Layer 2 of a small transformer language model trained on English Wikipedia (12 layers, counted from 0, width 128).
A neuron adds its activation times its output weights to the MLP's output. To switch it off is to set its activation to zero at one token and run the rest of the model.

Output weights of the MLP neurons that the questions are about. A number n stands for (n - 500) times 0.00076.
n63: 438,333,306,603,419,879,528,665,578,209,723,486,387,930,527,529,530,722,476,658,105,132,587,847,242,670,325,658,685,387,549,561,394,278,446,331,477,680,449,219,530,528,372,571,440,572,443,585,392,490,550,429,459,557,463,432,889,462,495,449,367,552,309,359,723,294,417,309,566,174,464,284,679,586,451,543,647,789,382,683,599,257,515,476,563,306,652,480,545,800,357,138,561,486,680,559,607,915,453,554,572,250,514,552,392,358,586,327,436,476,546,659,477,399,688,486,495,480,540,640,760,535,630,208,477,537,515,417
n74: 504,696,385,387,400,338,672,274,512,204,500,382,334,611,533,464,459,469,532,764,294,508,513,476,426,446,382,680,562,527,556,272,623,401,733,353,711,488,623,531,368,424,466,477,336,611,465,492,454,615,692,527,672,508,531,492,432,484,326,385,641,624,440,524,447,609,584,629,268,684,424,508,803,587,508,555,492,592,418,365,695,425,598,747,318,508,496,291,454,614,390,464,485,485,780,399,511,589,360,209,200,302,650,359,762,379,524,550,245,605,515,398,359,290,365,567,308,617,545,346,450,537,436,403,454,365,637,304
n77: 942,486,589,378,294,236,661,281,746,353,495,561,542,543,272,379,603,678,48,627,361,590,788,481,581,505,445,583,440,687,553,304,567,399,311,490,723,872,287,560,674,472,591,383,436,323,505,673,505,545,697,528,510,491,528,380,597,301,539,825,547,331,437,573,408,675,824,471,449,572,576,485,230,600,423,467,400,590,373,903,784,746,253,609,392,575,368,426,590,301,427,544,341,477,355,733,532,426,317,398,304,540,626,410,357,600,548,802,729,552,454,737,417,337,476,377,361,495,752,732,233,320,433,467,598,318,306,491
n91: 610,665,543,609,485,291,545,645,336,372,445,624,617,435,432,650,796,509,570,771,607,723,745,351,326,509,478,460,211,677,378,378,440,639,707,850,513,375,608,536,722,843,218,395,293,268,357,505,748,952,519,303,726,463,469,392,570,500,481,608,395,696,429,589,299,557,768,394,355,645,534,259,626,856,458,625,549,373,418,584,471,650,519,564,443,482,541,543,548,541,552,392,97,382,697,778,446,510,769,547,370,751,447,303,545,437,458,414,235,559,540,692,648,551,621,298,527,486,390,535,473,203,665,418,315,482,533,394
n123: 452,654,681,251,582,734,603,733,544,201,390,346,391,539,594,308,460,462,637,380,593,312,706,383,441,486,784,448,727,462,219,514,476,554,475,554,380,530,651,505,647,584,505,576,323,485,626,752,865,202,465,534,851,514,726,485,338,394,296,472,255,438,634,224,580,599,194,551,490,918,577,406,608,505,594,447,537,367,696,505,425,509,36,601,445,400,389,752,215,558,450,673,462,385,402,292,439,630,438,431,325,596,256,524,609,439,287,495,748,237,575,460,312,271,310,524,505,609,399,826,868,163,369,495,581,583,545,235
n148: 312,532,292,557,505,443,923,869,420,533,763,255,436,523,513,797,582,285,528,486,458,578,717,734,180,436,290,328,854,536,448,345,402,355,415,749,385,524,409,282,306,648,411,582,239,481,537,374,641,350,428,232,381,505,586,359,557,426,629,636,389,179,419,670,419,262,439,352,610,495,525,424,674,578,368,523,522,392,652,622,596,549,679,408,386,546,625,394,515,597,667,642,423,341,703,538,469,404,482,495,384,354,434,477,495,721,691,541,419,473,572,882,302,486,677,394,314,709,824,671,244,451,273,491,859,500,410,393
n174: 602,518,662,615,561,175,802,570,527,275,381,482,304,527,467,169,118,654,590,518,846,387,604,540,466,377,358,504,872,246,500,342,357,527,495,414,338,258,343,609,365,711,568,570,235,137,295,463,387,295,426,367,410,349,587,337,622,673,619,665,620,553,610,436,396,527,468,520,399,328,505,413,405,580,296,263,641,217,531,603,408,470,616,651,664,513,509,161,776,744,270,495,561,326,500,518,629,431,434,390,549,365,542,482,524,373,321,339,271,368,672,495,539,644,455,429,478,587,765,423,342,538,519,631,421,496,491,504
n181: 637,592,725,922,524,623,326,231,435,244,578,390,541,667,457,107,638,359,463,244,486,408,603,505,543,309,629,599,558,572,481,722,519,370,627,393,452,563,657,500,625,562,311,514,822,569,509,692,757,289,638,486,642,381,634,757,416,445,600,361,386,545,382,500,598,769,411,304,631,636,475,693,155,500,364,426,566,646,413,579,277,297,505,523,609,723,473,356,331,725,396,298,179,439,275,467,166,424,350,575,745,461,539,624,356,374,149,468,533,445,367,457,768,528,458,463,424,288,601,545,718,296,640,618,730,496,481,473
n211: 445,243,668,562,680,737,330,274,556,595,390,569,834,546,245,678,776,654,309,500,625,544,402,454,578,214,700,491,274,437,336,410,718,681,477,337,403,558,365,568,500,433,430,577,577,528,320,232,595,500,634,468,216,363,652,677,509,303,481,689,431,573,377,223,424,679,720,272,686,654,642,410,589,583,416,555,522,534,432,607,362,328,956,665,565,636,514,764,273,509,543,472,278,557,420,217,250,181,413,335,523,404,426,468,406,281,634,586,604,709,278,711,607,639,611,610,513,589,658,565,573,573,545,667,383,716,491,739
n229: 628,588,366,471,402,322,703,458,602,567,728,677,579,447,385,525,412,321,476,413,358,373,594,516,591,277,527,304,706,512,648,361,468,516,475,365,365,298,524,437,462,726,627,293,517,735,689,210,532,386,701,697,418,700,728,545,295,492,417,803,572,464,232,673,402,529,463,464,718,504,736,496,426,398,599,569,612,517,133,476,479,508,550,464,641,468,624,559,568,705,450,603,274,304,484,327,594,175,576,550,423,521,619,404,457,649,714,496,661,568,415,299,504,293,569,448,480,624,534,456,373,389,386,437,547,492,727,442
n241: 521,236,646,400,671,661,259,455,823,522,591,865,516,652,520,335,695,463,249,378,370,250,494,690,735,245,848,500,590,479,615,97,484,582,483,500,515,641,537,521,720,771,175,463,708,484,586,590,606,365,209,275,563,511,468,303,210,301,745,426,371,447,434,616,275,611,440,500,224,604,546,588,73,717,269,592,733,420,783,418,428,748,584,301,745,372,398,421,959,704,222,340,521,428,368,528,411,779,217,472,343,743,813,586,715,261,440,426,627,596,152,663,374,592,695,763,179,401,399,447,388,255,529,749,500,350,434,510
n253: 434,522,758,660,402,377,273,357,491,463,302,628,760,433,758,365,386,535,352,587,469,421,260,531,529,443,432,560,634,400,608,648,259,388,468,581,542,611,621,426,324,607,640,552,560,398,850,532,383,228,495,601,481,667,638,527,554,195,436,708,799,745,668,450,436,564,505,476,356,765,382,559,419,603,572,433,585,369,386,679,431,339,385,253,843,548,513,209,602,734,322,514,713,555,707,260,341,367,426,473,491,268,378,377,276,332,447,522,482,229,709,468,573,527,549,280,638,242,362,553,352,579,553,548,335,559,717,279
n256: 302,850,342,871,203,692,582,728,721,578,425,646,443,442,771,604,620,662,739,450,782,472,614,567,529,627,650,591,927,408,486,819,567,464,791,369,359,607,283,365,356,612,355,540,351,607,424,412,308,732,348,256,438,535,435,356,482,638,463,509,465,557,445,486,396,464,332,362,623,477,547,600,468,561,455,326,636,627,531,433,427,368,352,358,542,460,504,458,715,509,486,172,579,335,414,277,375,431,157,591,665,528,538,535,735,326,415,587,509,557,521,755,560,361,487,482,795,568,500,495,364,462,403,640,783,564,632,585
n271: 319,529,525,386,886,525,523,319,481,550,571,309,378,500,859,510,465,509,335,520,544,596,86,490,133,519,278,551,731,571,593,292,630,74,368,573,840,309,514,739,681,416,541,543,645,408,495,440,345,365,814,619,745,385,271,296,495,586,490,627,514,325,416,441,635,589,324,666,363,534,321,387,393,505,578,486,721,561,780,432,431,799,590,199,491,467,500,655,429,519,569,706,613,674,500,451,454,500,704,303,548,600,550,777,768,708,283,453,495,415,403,380,765,708,514,271,598,309,465,542,467,348,182,453,180,450,480,707
n276: 410,516,577,838,409,584,631,315,587,415,549,385,585,400,454,676,734,711,280,305,334,340,290,570,434,751,326,496,436,468,483,411,653,612,743,566,402,393,460,592,393,476,445,731,436,574,582,573,512,457,423,488,478,696,432,383,479,357,271,576,431,330,441,521,424,668,596,591,613,613,653,471,479,513,500,434,500,465,301,488,424,870,260,484,484,399,398,389,275,541,597,706,807,539,400,546,643,462,719,517,620,461,531,700,487,635,348,488,276,601,563,346,380,359,42,639,528,231,534,446,378,340,496,605,705,331,668,401
n285: 391,552,972,426,485,637,551,420,742,333,273,752,187,587,659,417,249,453,539,638,356,440,180,514,554,594,440,704,341,580,699,467,534,274,953,432,801,425,444,257,620,666,409,632,614,284,572,575,407,585,411,604,332,770,690,510,597,257,549,589,557,651,241,315,426,524,447,614,669,398,536,583,490,581,553,562,811,813,382,539,475,509,758,495,599,693,585,351,721,543,446,563,655,450,267,637,606,594,373,666,514,395,659,438,680,671,428,537,510,806,426,714,528,293,260,642,509,939,609,557,500,621,697,486,561,368,812,505

Each question names a token from some text and the token that comes next. It shows the activations a of the neurons there, in the order above. A number n stands for (n - 500) times 0.046.

Then comes g, the gradient of the next token's log-probability with respect to the MLP's output, scaled to length 1. A neuron's effect is roughly proportional to its activation times (output weights . g). A number n stands for (n - 500) times 0.00078.

"announced ", then "as "
a: 498,497,490,504,453,501,504,503,504,503,500,487,503,491,498,159
g: 555,399,456,549,346,470,626,550,299,702,412,485,708,141,511,419,480,449,503,578,478,326,385,509,496,605,550,613,670,634,531,214,720,743,641,450,587,197,410,545,345,397,530,451,406,483,660,413,465,610,546,582,518,477,551,671,477,358,425,439,482,476,482,555,420,582,550,291,487,577,469,608,476,689,495,552,597,450,392,250,574,618,577,456,402,589,348,407,498,408,337,614,374,466,446,579,567,548,523,456,461,469,453,443,379,370,351,375,322,414,555,400,607,657,516,351,568,406,497,502,412,374,310,437,468,645,590,302
Which neuron, switched off, lowers the next token's probability most? n285

"ir", then "k"
a: 482,502,492,500,488,513,501,506,518,502,499,491,616,520,448,497
g: 483,642,590,474,458,481,359,612,410,800,785,581,690,530,365,606,581,539,439,446,630,532,521,450,348,336,440,391,747,414,324,361,706,464,594,530,495,359,293,458,590,483,461,331,429,370,595,444,502,396,405,378,567,548,396,722,439,412,387,529,375,464,452,623,729,467,522,553,602,600,411,426,480,724,440,374,546,416,669,478,447,631,499,443,574,588,613,497,491,447,470,517,354,575,355,582,520,281,534,405,472,479,504,523,456,141,572,435,613,539,467,344,544,384,538,581,375,670,684,637,653,437,348,424,501,422,661,524
Which neuron, switched off, lowers the next token's probability most? n256

"design", then "er"
a: 502,481,503,498,419,486,518,494,534,344,501,497,497,496,463,761
g: 446,514,539,614,485,425,379,429,472,286,403,592,303,358,605,451,459,469,406,537,291,511,429,599,505,603,666,382,488,619,585,524,437,631,501,482,564,438,471,755,366,245,417,470,516,391,840,406,487,748,504,284,457,486,585,424,308,559,298,563,660,517,456,625,408,457,673,480,348,422,336,464,424,390,550,303,531,605,447,492,471,482,474,507,456,557,711,438,698,498,552,561,359,508,517,409,505,612,462,571,578,529,448,372,469,518,414,688,490,460,491,490,301,27,580,468,489,311,504,530,448,482,491,610,638,434,505,430
Which neuron, switched off, lowers the next token's probability most? n285

"and ", then "short "
a: 394,528,494,500,499,494,536,494,492,560,490,506,503,533,496,496
g: 434,516,493,409,449,540,462,450,295,540,677,573,474,649,518,634,439,403,496,651,435,492,395,494,491,534,490,473,412,538,437,376,599,651,558,567,549,245,397,502,668,536,482,763,556,472,690,530,451,371,489,380,548,445,552,420,536,64,532,624,479,503,539,359,438,593,388,447,378,753,659,451,639,516,628,182,497,436,501,437,478,447,453,547,364,570,497,537,452,251,558,473,581,415,655,451,465,483,211,471,501,647,523,242,733,646,756,579,457,416,595,555,653,612,462,509,440,592,500,476,626,505,399,362,492,570,624,445
Which neuron, switched off, raises the next token's probability most? n174

"Pakist", then "ani "
a: 509,383,501,511,463,508,505,500,495,503,505,487,497,371,492,431
g: 475,263,302,525,694,532,360,129,573,426,454,530,249,375,396,504,567,497,414,585,389,486,611,299,472,436,514,473,500,598,502,446,583,304,309,291,525,596,404,513,458,511,514,638,563,620,428,451,517,297,507,636,379,435,471,501,527,581,352,588,412,576,535,373,527,505,535,496,573,499,284,666,506,509,412,597,539,599,525,567,579,447,572,554,449,472,514,487,348,493,600,700,425,502,498,535,478,229,331,371,381,491,520,356,469,491,498,387,376,453,595,387,336,500,512,494,486,487,548,493,584,518,692,106,477,238,630,758
Which neuron, switched off, raises the next token's probability most? n74

"wi", then "ft "
a: 796,495,514,490,542,618,502,508,495,502,503,507,662,505,305,500
g: 611,388,689,526,286,588,576,482,375,484,508,505,496,626,556,449,554,384,453,458,502,457,616,643,448,586,346,495,347,548,561,409,542,338,488,582,505,472,739,378,593,367,498,280,493,427,684,371,465,615,442,619,490,482,449,675,299,465,535,580,353,350,387,469,526,250,580,511,653,520,534,434,356,491,662,314,340,499,416,531,272,374,550,500,543,365,431,409,533,588,463,663,633,582,551,564,485,566,511,639,568,350,496,634,630,639,563,504,351,547,415,785,524,588,394,475,720,730,470,387,484,407,214,313,392,575,601,724
Which neuron, switched off, lowers the next token's probability most? n63

"social ", then "work"
a: 504,482,492,74,537,499,501,496,513,598,483,498,490,487,499,496
g: 644,456,572,565,418,567,514,509,827,220,543,589,605,367,448,462,523,435,574,698,523,609,462,594,415,450,355,521,666,415,592,644,548,502,477,637,509,363,595,502,543,343,416,551,414,534,589,413,469,544,439,743,444,538,466,444,596,483,455,562,656,395,381,511,535,538,392,614,292,367,532,709,644,489,248,472,655,553,351,422,458,511,621,428,505,314,425,675,542,423,426,356,375,472,468,673,490,485,404,312,495,307,472,766,671,463,427,436,592,712,441,726,424,298,273,488,609,496,607,641,589,609,480,493,568,660,464,618
Which neuron, switched off, lowers the next token's probability most? n91

"er ", then "c"
a: 513,375,410,497,499,482,498,499,489,494,497,499,501,497,500,493
g: 496,572,528,408,722,472,466,639,627,635,719,295,376,357,396,526,619,514,281,473,573,592,531,353,521,669,407,536,495,467,349,708,417,518,408,438,551,648,709,412,211,496,428,516,478,567,438,487,540,591,524,471,464,438,733,623,611,868,450,465,618,513,592,467,663,267,556,540,582,601,396,456,539,578,502,778,598,613,619,319,425,454,493,496,450,413,515,527,385,547,777,524,549,548,553,580,540,550,685,484,516,347,345,254,486,512,341,526,433,548,395,534,602,483,440,443,643,574,548,529,561,461,675,609,441,560,462,692
Which neuron, switched off, lowers the next token's probability most? n77

"), ", then "vis"
a: 504,496,497,497,526,504,508,484,323,492,491,500,505,499,504,487
g: 524,472,625,542,534,535,432,803,673,611,725,484,360,594,481,486,478,464,442,460,651,520,421,406,666,576,541,491,731,492,570,604,355,519,330,620,424,501,616,275,451,610,529,566,651,577,522,728,461,732,486,377,550,703,389,684,380,597,469,546,476,651,455,477,631,460,493,487,421,432,403,301,390,460,469,424,352,473,344,497,607,450,393,424,571,314,486,391,623,655,411,488,373,537,539,542,327,444,504,444,452,703,546,500,294,381,546,698,526,533,544,317,339,709,676,499,226,551,523,592,498,433,755,415,582,501,395,401
Which neuron, switched off, lowers the next token's probability most? n211

"reli", then "ev"
a: 487,508,503,491,460,497,504,497,498,498,497,443,573,508,312,619
g: 298,507,494,584,445,562,580,445,241,636,402,368,494,725,412,550,890,502,747,561,679,460,517,620,401,534,611,644,526,517,496,512,561,510,483,543,538,242,448,428,485,486,442,426,493,492,468,645,512,325,455,427,473,634,472,467,545,524,588,630,458,627,466,532,462,543,422,552,544,695,522,629,552,652,379,365,590,613,492,823,472,562,732,455,538,351,594,399,467,468,338,530,344,369,566,496,233,657,560,615,556,469,504,719,628,519,777,483,528,673,519,579,610,455,361,322,443,408,594,633,604,552,517,582,479,648,490,447
Which two neurons, each switched off alone, lower its probability most, in order? n256, n285

"ter", then ", "
a: 515,528,535,505,528,529,515,493,501,398,502,478,506,496,334,516
g: 371,462,498,536,575,433,477,543,586,362,536,645,443,377,486,524,418,349,632,661,559,680,315,546,714,491,347,542,404,514,354,513,482,604,423,541,523,720,541,386,457,354,633,469,494,582,563,500,511,626,745,494,596,474,529,446,562,322,670,473,507,479,563,391,311,301,246,587,470,287,552,597,485,672,434,306,423,511,441,526,422,494,286,470,542,420,470,702,681,271,549,419,375,481,546,696,340,275,530,559,522,331,459,590,663,407,715,489,501,573,347,307,451,688,591,579,402,384,637,486,481,682,322,598,556,563,440,558
Which neuron, switched off, lowers the next token's probability most? n276

", ", then "pain"
a: 502,499,499,491,501,500,500,497,286,503,502,505,504,504,505,498
g: 476,351,459,668,362,260,383,502,746,457,568,632,667,347,537,462,621,427,446,406,348,691,613,427,512,533,445,491,529,325,628,388,510,289,514,428,520,712,488,506,513,603,579,522,491,444,597,468,463,630,464,602,539,634,623,466,195,457,411,584,392,652,553,603,570,472,666,508,386,385,498,440,416,484,566,456,311,510,601,547,600,662,423,425,482,473,563,581,755,423,369,415,378,482,505,522,411,620,351,381,410,558,362,656,594,675,742,578,365,733,451,665,441,378,600,558,415,414,532,403,374,568,175,484,586,350,597,503
Which neuron, switched off, lowers the next token's probability most? n211

"\". ", then "Sh"
a: 499,498,500,498,503,481,497,500,499,502,493,604,498,500,491,499
g: 405,491,561,387,652,697,367,482,473,597,751,753,602,523,490,531,405,458,542,297,512,627,398,473,407,416,562,616,600,218,442,205,446,403,425,669,611,535,506,331,437,535,392,513,510,461,479,434,573,509,583,339,586,744,718,550,406,691,552,599,382,513,539,480,561,492,580,414,505,518,400,543,486,444,429,383,450,205,565,516,511,512,346,493,465,489,402,361,599,685,407,448,379,398,611,412,624,426,408,440,371,598,550,705,467,371,338,477,452,568,399,523,625,472,736,590,572,285,500,508,468,384,213,589,612,591,669,502
Which neuron, switched off, lowers the next token's probability most? n253

"teach", then "es "
a: 502,506,508,499,505,500,494,492,497,212,565,208,492,493,282,478
g: 542,606,566,439,484,512,737,849,454,372,759,484,463,645,355,516,228,665,385,417,646,572,573,492,424,547,530,566,452,555,343,474,663,505,416,610,561,365,367,268,559,357,534,522,470,404,482,687,553,522,368,478,450,482,514,652,552,467,373,536,477,477,483,541,340,463,397,431,526,608,476,515,744,567,534,609,641,452,541,623,452,549,408,491,539,414,638,488,480,256,546,480,622,391,553,506,489,404,421,732,587,507,466,550,394,292,249,609,441,377,428,601,628,485,180,591,408,598,641,415,551,642,653,449,598,673,452,342
Which two neurons, each switched off alone, lower its probability most, in order? n229, n253

"ad ", then "Kh"
a: 451,461,491,504,511,522,502,500,499,503,474,509,632,499,514,507
g: 532,561,316,539,507,473,663,275,255,649,379,492,695,365,547,370,604,572,609,616,652,393,624,576,463,418,391,410,464,528,565,574,603,624,403,360,393,663,500,676,529,484,426,309,549,554,575,221,558,536,621,441,372,465,402,361,576,362,543,481,454,512,557,441,439,467,377,667,464,478,525,544,402,631,360,593,536,426,426,302,394,465,456,408,618,524,542,396,739,395,292,474,582,546,396,539,501,474,675,537,633,653,621,666,305,581,441,479,601,403,629,865,503,470,488,414,566,286,646,397,590,603,418,429,698,569,457,615
Which neuron, switched off, lowers the next token's probability most? n256

"pain", then "ter"
a: 500,512,497,504,499,533,475,496,514,25,531,501,494,490,334,526
g: 497,421,463,602,525,563,319,474,622,439,316,320,539,343,595,526,748,548,521,345,226,387,433,587,520,408,430,474,484,593,427,308,455,482,385,497,565,365,593,576,373,287,425,626,492,423,536,427,489,479,581,486,707,366,463,555,441,485,493,459,667,641,522,603,743,565,643,383,437,495,397,615,317,452,130,334,401,600,481,498,447,495,513,384,595,380,397,624,465,483,529,523,551,483,507,509,358,490,330,484,359,570,435,542,425,382,562,528,337,636,630,419,347,414,437,538,388,196,465,416,538,278,211,634,364,515,571,387
Which neuron, switched off, lowers the next token's probability most? n229

"her ", then "rig"
a: 493,482,491,502,495,502,469,495,487,472,342,491,502,488,489,455
g: 509,496,525,507,743,407,451,198,444,400,579,567,489,630,469,463,403,611,479,620,516,460,611,521,535,587,338,456,337,535,555,602,423,391,454,528,433,609,640,536,447,574,548,504,303,424,480,758,465,596,467,428,484,731,536,480,753,375,401,475,395,250,253,591,468,457,402,584,713,452,668,303,227,478,494,555,538,321,290,590,378,399,503,493,540,379,603,365,394,627,473,681,677,704,467,623,474,450,519,394,374,597,473,518,558,547,588,516,483,363,381,469,549,523,387,505,395,371,467,676,625,529,225,353,378,419,558,556
Which neuron, switched off, lowers the next token's probability most? n241

"i", then "ature "
a: 498,510,502,575,498,495,509,501,500,491,500,509,547,523,497,510
g: 565,444,492,600,480,568,507,280,458,305,358,378,448,283,626,560,393,661,444,798,580,421,384,482,574,557,507,414,461,663,518,500,293,433,430,613,475,534,671,561,658,659,520,270,413,460,514,424,458,469,498,587,423,563,496,372,439,452,553,493,550,418,351,443,511,511,500,450,466,312,628,415,359,451,619,507,345,661,619,616,548,538,442,567,506,610,334,355,698,600,717,483,580,545,653,580,479,423,673,367,515,594,560,494,804,499,557,583,552,287,511,318,651,665,294,453,445,528,340,484,358,375,457,622,279,689,530,683
Which neuron, switched off, lowers the next token's probability most? n91

"-", then "Hug"
a: 469,500,504,499,501,489,490,491,485,607,495,500,482,500,492,495
g: 619,577,558,715,374,431,427,482,308,469,505,612,624,385,580,387,473,429,388,281,585,634,726,645,561,684,595,462,566,399,764,504,483,531,679,583,559,489,504,380,475,699,500,328,431,568,528,559,564,447,589,413,525,360,629,372,579,431,560,671,450,434,503,383,517,350,548,422,608,736,390,475,361,490,406,588,330,453,566,445,357,535,571,488,544,482,603,323,679,657,336,655,451,409,694,429,312,520,453,381,433,387,565,536,523,193,388,579,540,390,656,653,431,347,234,538,445,594,314,472,329,602,388,483,528,537,463,476
Which neuron, switched off, lowers the next token's probability most? n229

"ale ", then "for "
a: 508,373,501,487,498,511,480,499,534,510,501,488,496,497,501,494
g: 688,490,376,487,596,496,594,451,608,653,731,639,521,644,412,579,505,656,421,287,447,644,698,357,447,495,470,488,292,519,446,518,755,514,583,583,362,418,555,597,721,275,282,495,503,589,388,360,466,547,361,458,555,493,550,596,307,483,389,455,310,454,613,414,418,227,366,409,445,420,420,395,304,473,266,444,529,449,433,433,517,598,431,447,507,517,423,365,622,323,462,497,570,492,421,652,510,540,507,513,527,492,445,600,311,431,509,511,515,636,365,246,600,774,290,422,422,501,526,525,422,437,389,477,647,521,444,276
Which neuron, switched off, lowers the next token's probability most? n74

"per", then "b"
a: 498,502,491,517,487,487,499,515,489,492,500,500,481,390,486,508
g: 750,590,549,341,533,503,505,325,496,450,435,651,547,489,385,485,359,598,506,380,642,511,441,563,523,421,266,496,545,314,584,706,522,783,508,716,564,517,388,393,367,454,530,267,417,453,352,577,447,377,514,452,476,421,477,695,610,481,670,530,481,368,549,548,536,429,309,415,489,662,610,281,668,466,553,501,468,468,374,478,381,512,530,487,492,412,498,441,463,365,516,516,504,446,430,427,421,398,544,696,735,557,414,471,475,449,580,281,552,427,708,388,471,953,787,612,535,453,512,412,476,671,523,477,471,596,430,474
Which neuron, switched off, lowers the next token's probability most? n271

"\n\n", then "- "
a: 507,505,506,497,492,438,499,548,503,500,500,511,501,500,501,497
g: 643,350,396,396,493,593,543,525,432,406,332,500,490,652,438,463,507,570,437,263,422,405,491,707,530,471,346,575,454,412,575,474,549,449,600,491,543,623,522,611,501,662,374,446,535,344,159,610,477,303,587,448,475,524,545,614,289,796,543,486,375,582,569,516,576,651,508,471,481,351,327,482,313,533,508,374,515,381,481,562,594,548,759,458,466,449,593,296,441,379,315,473,498,442,372,457,472,603,586,531,295,490,636,544,552,226,412,512,321,451,606,680,546,403,435,498,547,544,723,322,430,465,690,389,425,390,635,739
Which neuron, switched off, lowers the next token's probability most? n181

"id ", then "R"
a: 505,354,492,498,497,492,499,498,502,488,499,509,524,514,500,498
g: 487,619,295,572,513,331,418,574,389,555,347,370,554,531,527,381,788,630,498,400,689,467,577,700,460,496,680,511,717,435,494,462,610,378,630,741,424,571,465,570,487,454,461,472,634,676,335,385,485,330,398,493,531,484,465,375,615,422,587,431,354,480,428,582,458,420,540,545,622,523,392,466,112,549,243,555,520,570,486,584,570,615,652,511,472,468,563,374,383,280,284,416,586,481,413,489,425,762,600,569,510,383,630,418,354,345,553,434,661,386,470,632,516,659,511,419,556,487,304,310,501,574,488,449,625,505,459,395
Which neuron, switched off, lowers the next token's probability most? n74

"as ", then "Z"
a: 510,510,493,500,454,492,498,500,494,497,502,499,505,481,499,499
g: 542,394,544,369,473,381,633,308,600,338,380,591,480,411,501,585,476,578,486,538,330,464,537,409,398,545,420,376,498,622,573,354,608,179,400,561,524,798,351,572,568,473,571,449,653,633,540,368,506,499,376,467,379,684,347,408,412,196,493,463,634,586,439,519,261,476,572,433,555,557,918,219,352,452,441,541,544,520,640,622,433,665,579,480,465,473,478,440,691,540,477,560,650,462,462,421,484,573,532,679,528,642,453,483,413,297,563,539,461,574,428,316,503,595,485,503,633,394,680,524,537,469,667,628,541,543,554,509
Which neuron, switched off, lowers the next token's probability most? n123

"(", then "192"
a: 509,514,511,492,500,507,501,249,509,500,502,500,495,501,502,494
g: 509,494,470,702,405,575,356,579,489,625,377,321,522,774,570,484,629,298,466,527,460,444,372,590,589,560,506,625,624,600,725,447,352,514,563,595,479,474,235,466,528,587,374,543,580,552,434,432,509,728,537,442,541,509,616,466,509,553,350,544,486,618,592,637,635,519,620,430,330,583,399,547,620,580,707,360,558,579,734,490,507,426,477,496,396,470,415,224,621,457,581,481,468,383,499,542,594,966,472,328,553,711,550,409,504,445,441,585,567,609,645,567,501,536,632,432,269,652,504,335,351,515,383,484,551,390,563,550
Which neuron, switched off, lowers the next token's probability most? n181

"ough ", then "C"
a: 497,506,511,484,502,501,493,423,501,498,490,495,502,518,459,495
g: 386,367,574,432,579,591,523,657,539,452,539,499,431,403,359,637,640,536,497,675,379,334,352,556,526,476,558,566,366,569,553,460,625,199,489,622,499,478,488,500,349,592,466,430,472,589,563,354,487,642,474,691,458,541,630,292,689,244,501,543,455,625,446,711,439,498,337,510,467,536,563,469,448,627,464,651,549,482,440,584,613,532,427,557,530,372,376,409,564,607,767,344,409,460,357,527,469,578,499,586,579,508,460,508,610,417,607,553,700,575,606,161,470,648,368,648,697,365,581,364,623,294,481,773,333,645,612,557
Which neuron, switched off, raises the next token's probability most? n276

"B", then "ook"
a: 476,503,490,513,501,504,692,496,500,500,483,502,548,502,512,509
g: 424,431,433,458,370,652,424,382,793,463,592,499,370,439,430,394,604,593,650,600,475,445,614,660,607,596,547,558,462,544,388,692,522,303,722,532,588,378,449,544,810,570,576,438,489,569,674,440,530,495,539,279,547,339,609,277,365,411,483,519,355,505,548,660,538,610,676,469,321,547,467,872,478,418,331,453,411,658,528,526,697,593,535,480,553,444,406,627,454,447,739,469,513,558,543,244,680,452,450,491,548,496,512,519,414,467,353,445,509,556,579,633,485,570,638,505,439,473,313,574,491,445,376,652,274,547,489,413
Which neuron, switched off, raises the next token's probability most? n174

"es", then "ive"
a: 505,502,506,496,491,498,511,506,490,486,500,376,499,523,506,519
g: 337,492,611,671,460,410,396,645,447,704,443,552,581,741,472,604,498,441,526,493,472,354,518,418,465,583,363,492,236,461,498,417,400,792,428,483,457,431,664,703,571,379,619,526,440,550,537,569,490,531,608,665,505,421,398,571,452,455,419,592,523,411,589,465,370,556,446,349,566,814,588,480,456,327,563,597,613,456,464,574,502,626,577,444,605,448,375,519,387,634,589,344,565,530,647,528,474,375,626,463,648,460,416,473,893,554,518,409,412,670,619,263,683,475,677,671,604,478,444,602,574,693,352,413,357,465,442,343
Which neuron, switched off, raises the next token's probability most? n253

"of ", then "198"
a: 512,500,496,497,509,495,453,504,500,498,499,493,497,498,501,501
g: 358,620,532,343,424,500,412,550,406,516,434,583,553,616,650,517,461,533,537,276,360,284,480,606,603,402,594,654,414,472,550,526,472,380,674,513,491,374,588,714,563,646,550,475,619,480,515,284,511,610,491,619,460,652,524,189,436,452,499,486,438,548,302,528,448,645,470,417,434,658,567,522,712,612,636,383,585,423,634,469,399,450,411,597,344,394,556,562,591,510,826,632,601,477,541,686,629,527,504,410,482,590,575,619,586,372,565,581,445,322,453,520,387,414,791,607,521,530,405,509,363,281,414,212,508,518,625,702
Which neuron, switched off, lowers the next token's probability most? n174

"e", then "en "
a: 509,487,499,509,510,499,512,496,501,505,509,329,509,510,502,499
g: 490,603,452,454,281,741,660,374,477,597,516,628,597,588,363,457,580,403,594,396,548,443,649,522,477,440,425,497,382,461,519,448,338,491,483,676,497,495,316,367,379,397,500,464,317,458,484,530,499,502,635,501,587,570,387,510,456,587,473,470,426,543,429,475,394,697,557,523,625,343,745,760,446,374,454,626,453,326,528,472,609,518,561,516,426,470,663,561,665,388,293,429,620,386,452,602,495,525,402,461,519,613,454,344,331,414,333,320,471,271,531,553,392,357,74,429,666,710,459,514,582,549,274,626,570,442,325,480
Which neuron, switched off, lowers the next token's probability most? n253

"almost ", then "enti"
a: 500,509,494,500,506,498,495,497,486,503,492,510,498,504,500,497
g: 530,485,340,406,432,323,527,538,557,454,571,470,440,534,400,549,553,538,424,556,469,581,425,682,509,460,353,255,456,704,491,616,692,863,445,461,459,510,526,593,501,521,525,362,294,524,577,503,437,767,574,745,378,390,600,590,478,374,582,526,596,587,396,138,593,510,453,467,387,604,441,478,460,377,601,570,523,534,387,603,613,384,889,597,535,662,507,281,452,341,302,599,494,408,527,597,572,356,501,316,543,404,580,413,679,544,647,518,544,538,418,590,473,540,562,469,614,687,601,637,576,527,590,494,513,437,507,444
Which neuron, switched off, raises the next token's probability most? n211

"a ", then "\""
a: 500,433,503,490,499,494,500,499,495,529,484,495,514,500,497,499
g: 595,545,442,411,488,556,522,418,429,500,762,424,340,377,500,512,449,435,620,218,551,444,558,705,615,521,466,654,472,634,486,518,525,464,533,557,553,294,511,431,830,487,502,545,479,318,619,337,477,807,532,603,524,457,391,543,435,378,644,465,501,549,586,462,475,450,428,436,489,742,343,534,300,496,552,588,502,361,296,411,417,445,269,397,452,494,565,574,391,353,493,597,363,554,462,442,513,290,676,411,504,303,541,719,450,524,261,723,633,322,473,549,714,519,507,379,719,476,376,592,422,526,435,500,566,411,556,501
Which neuron, switched off, lowers the next token's probability most? n74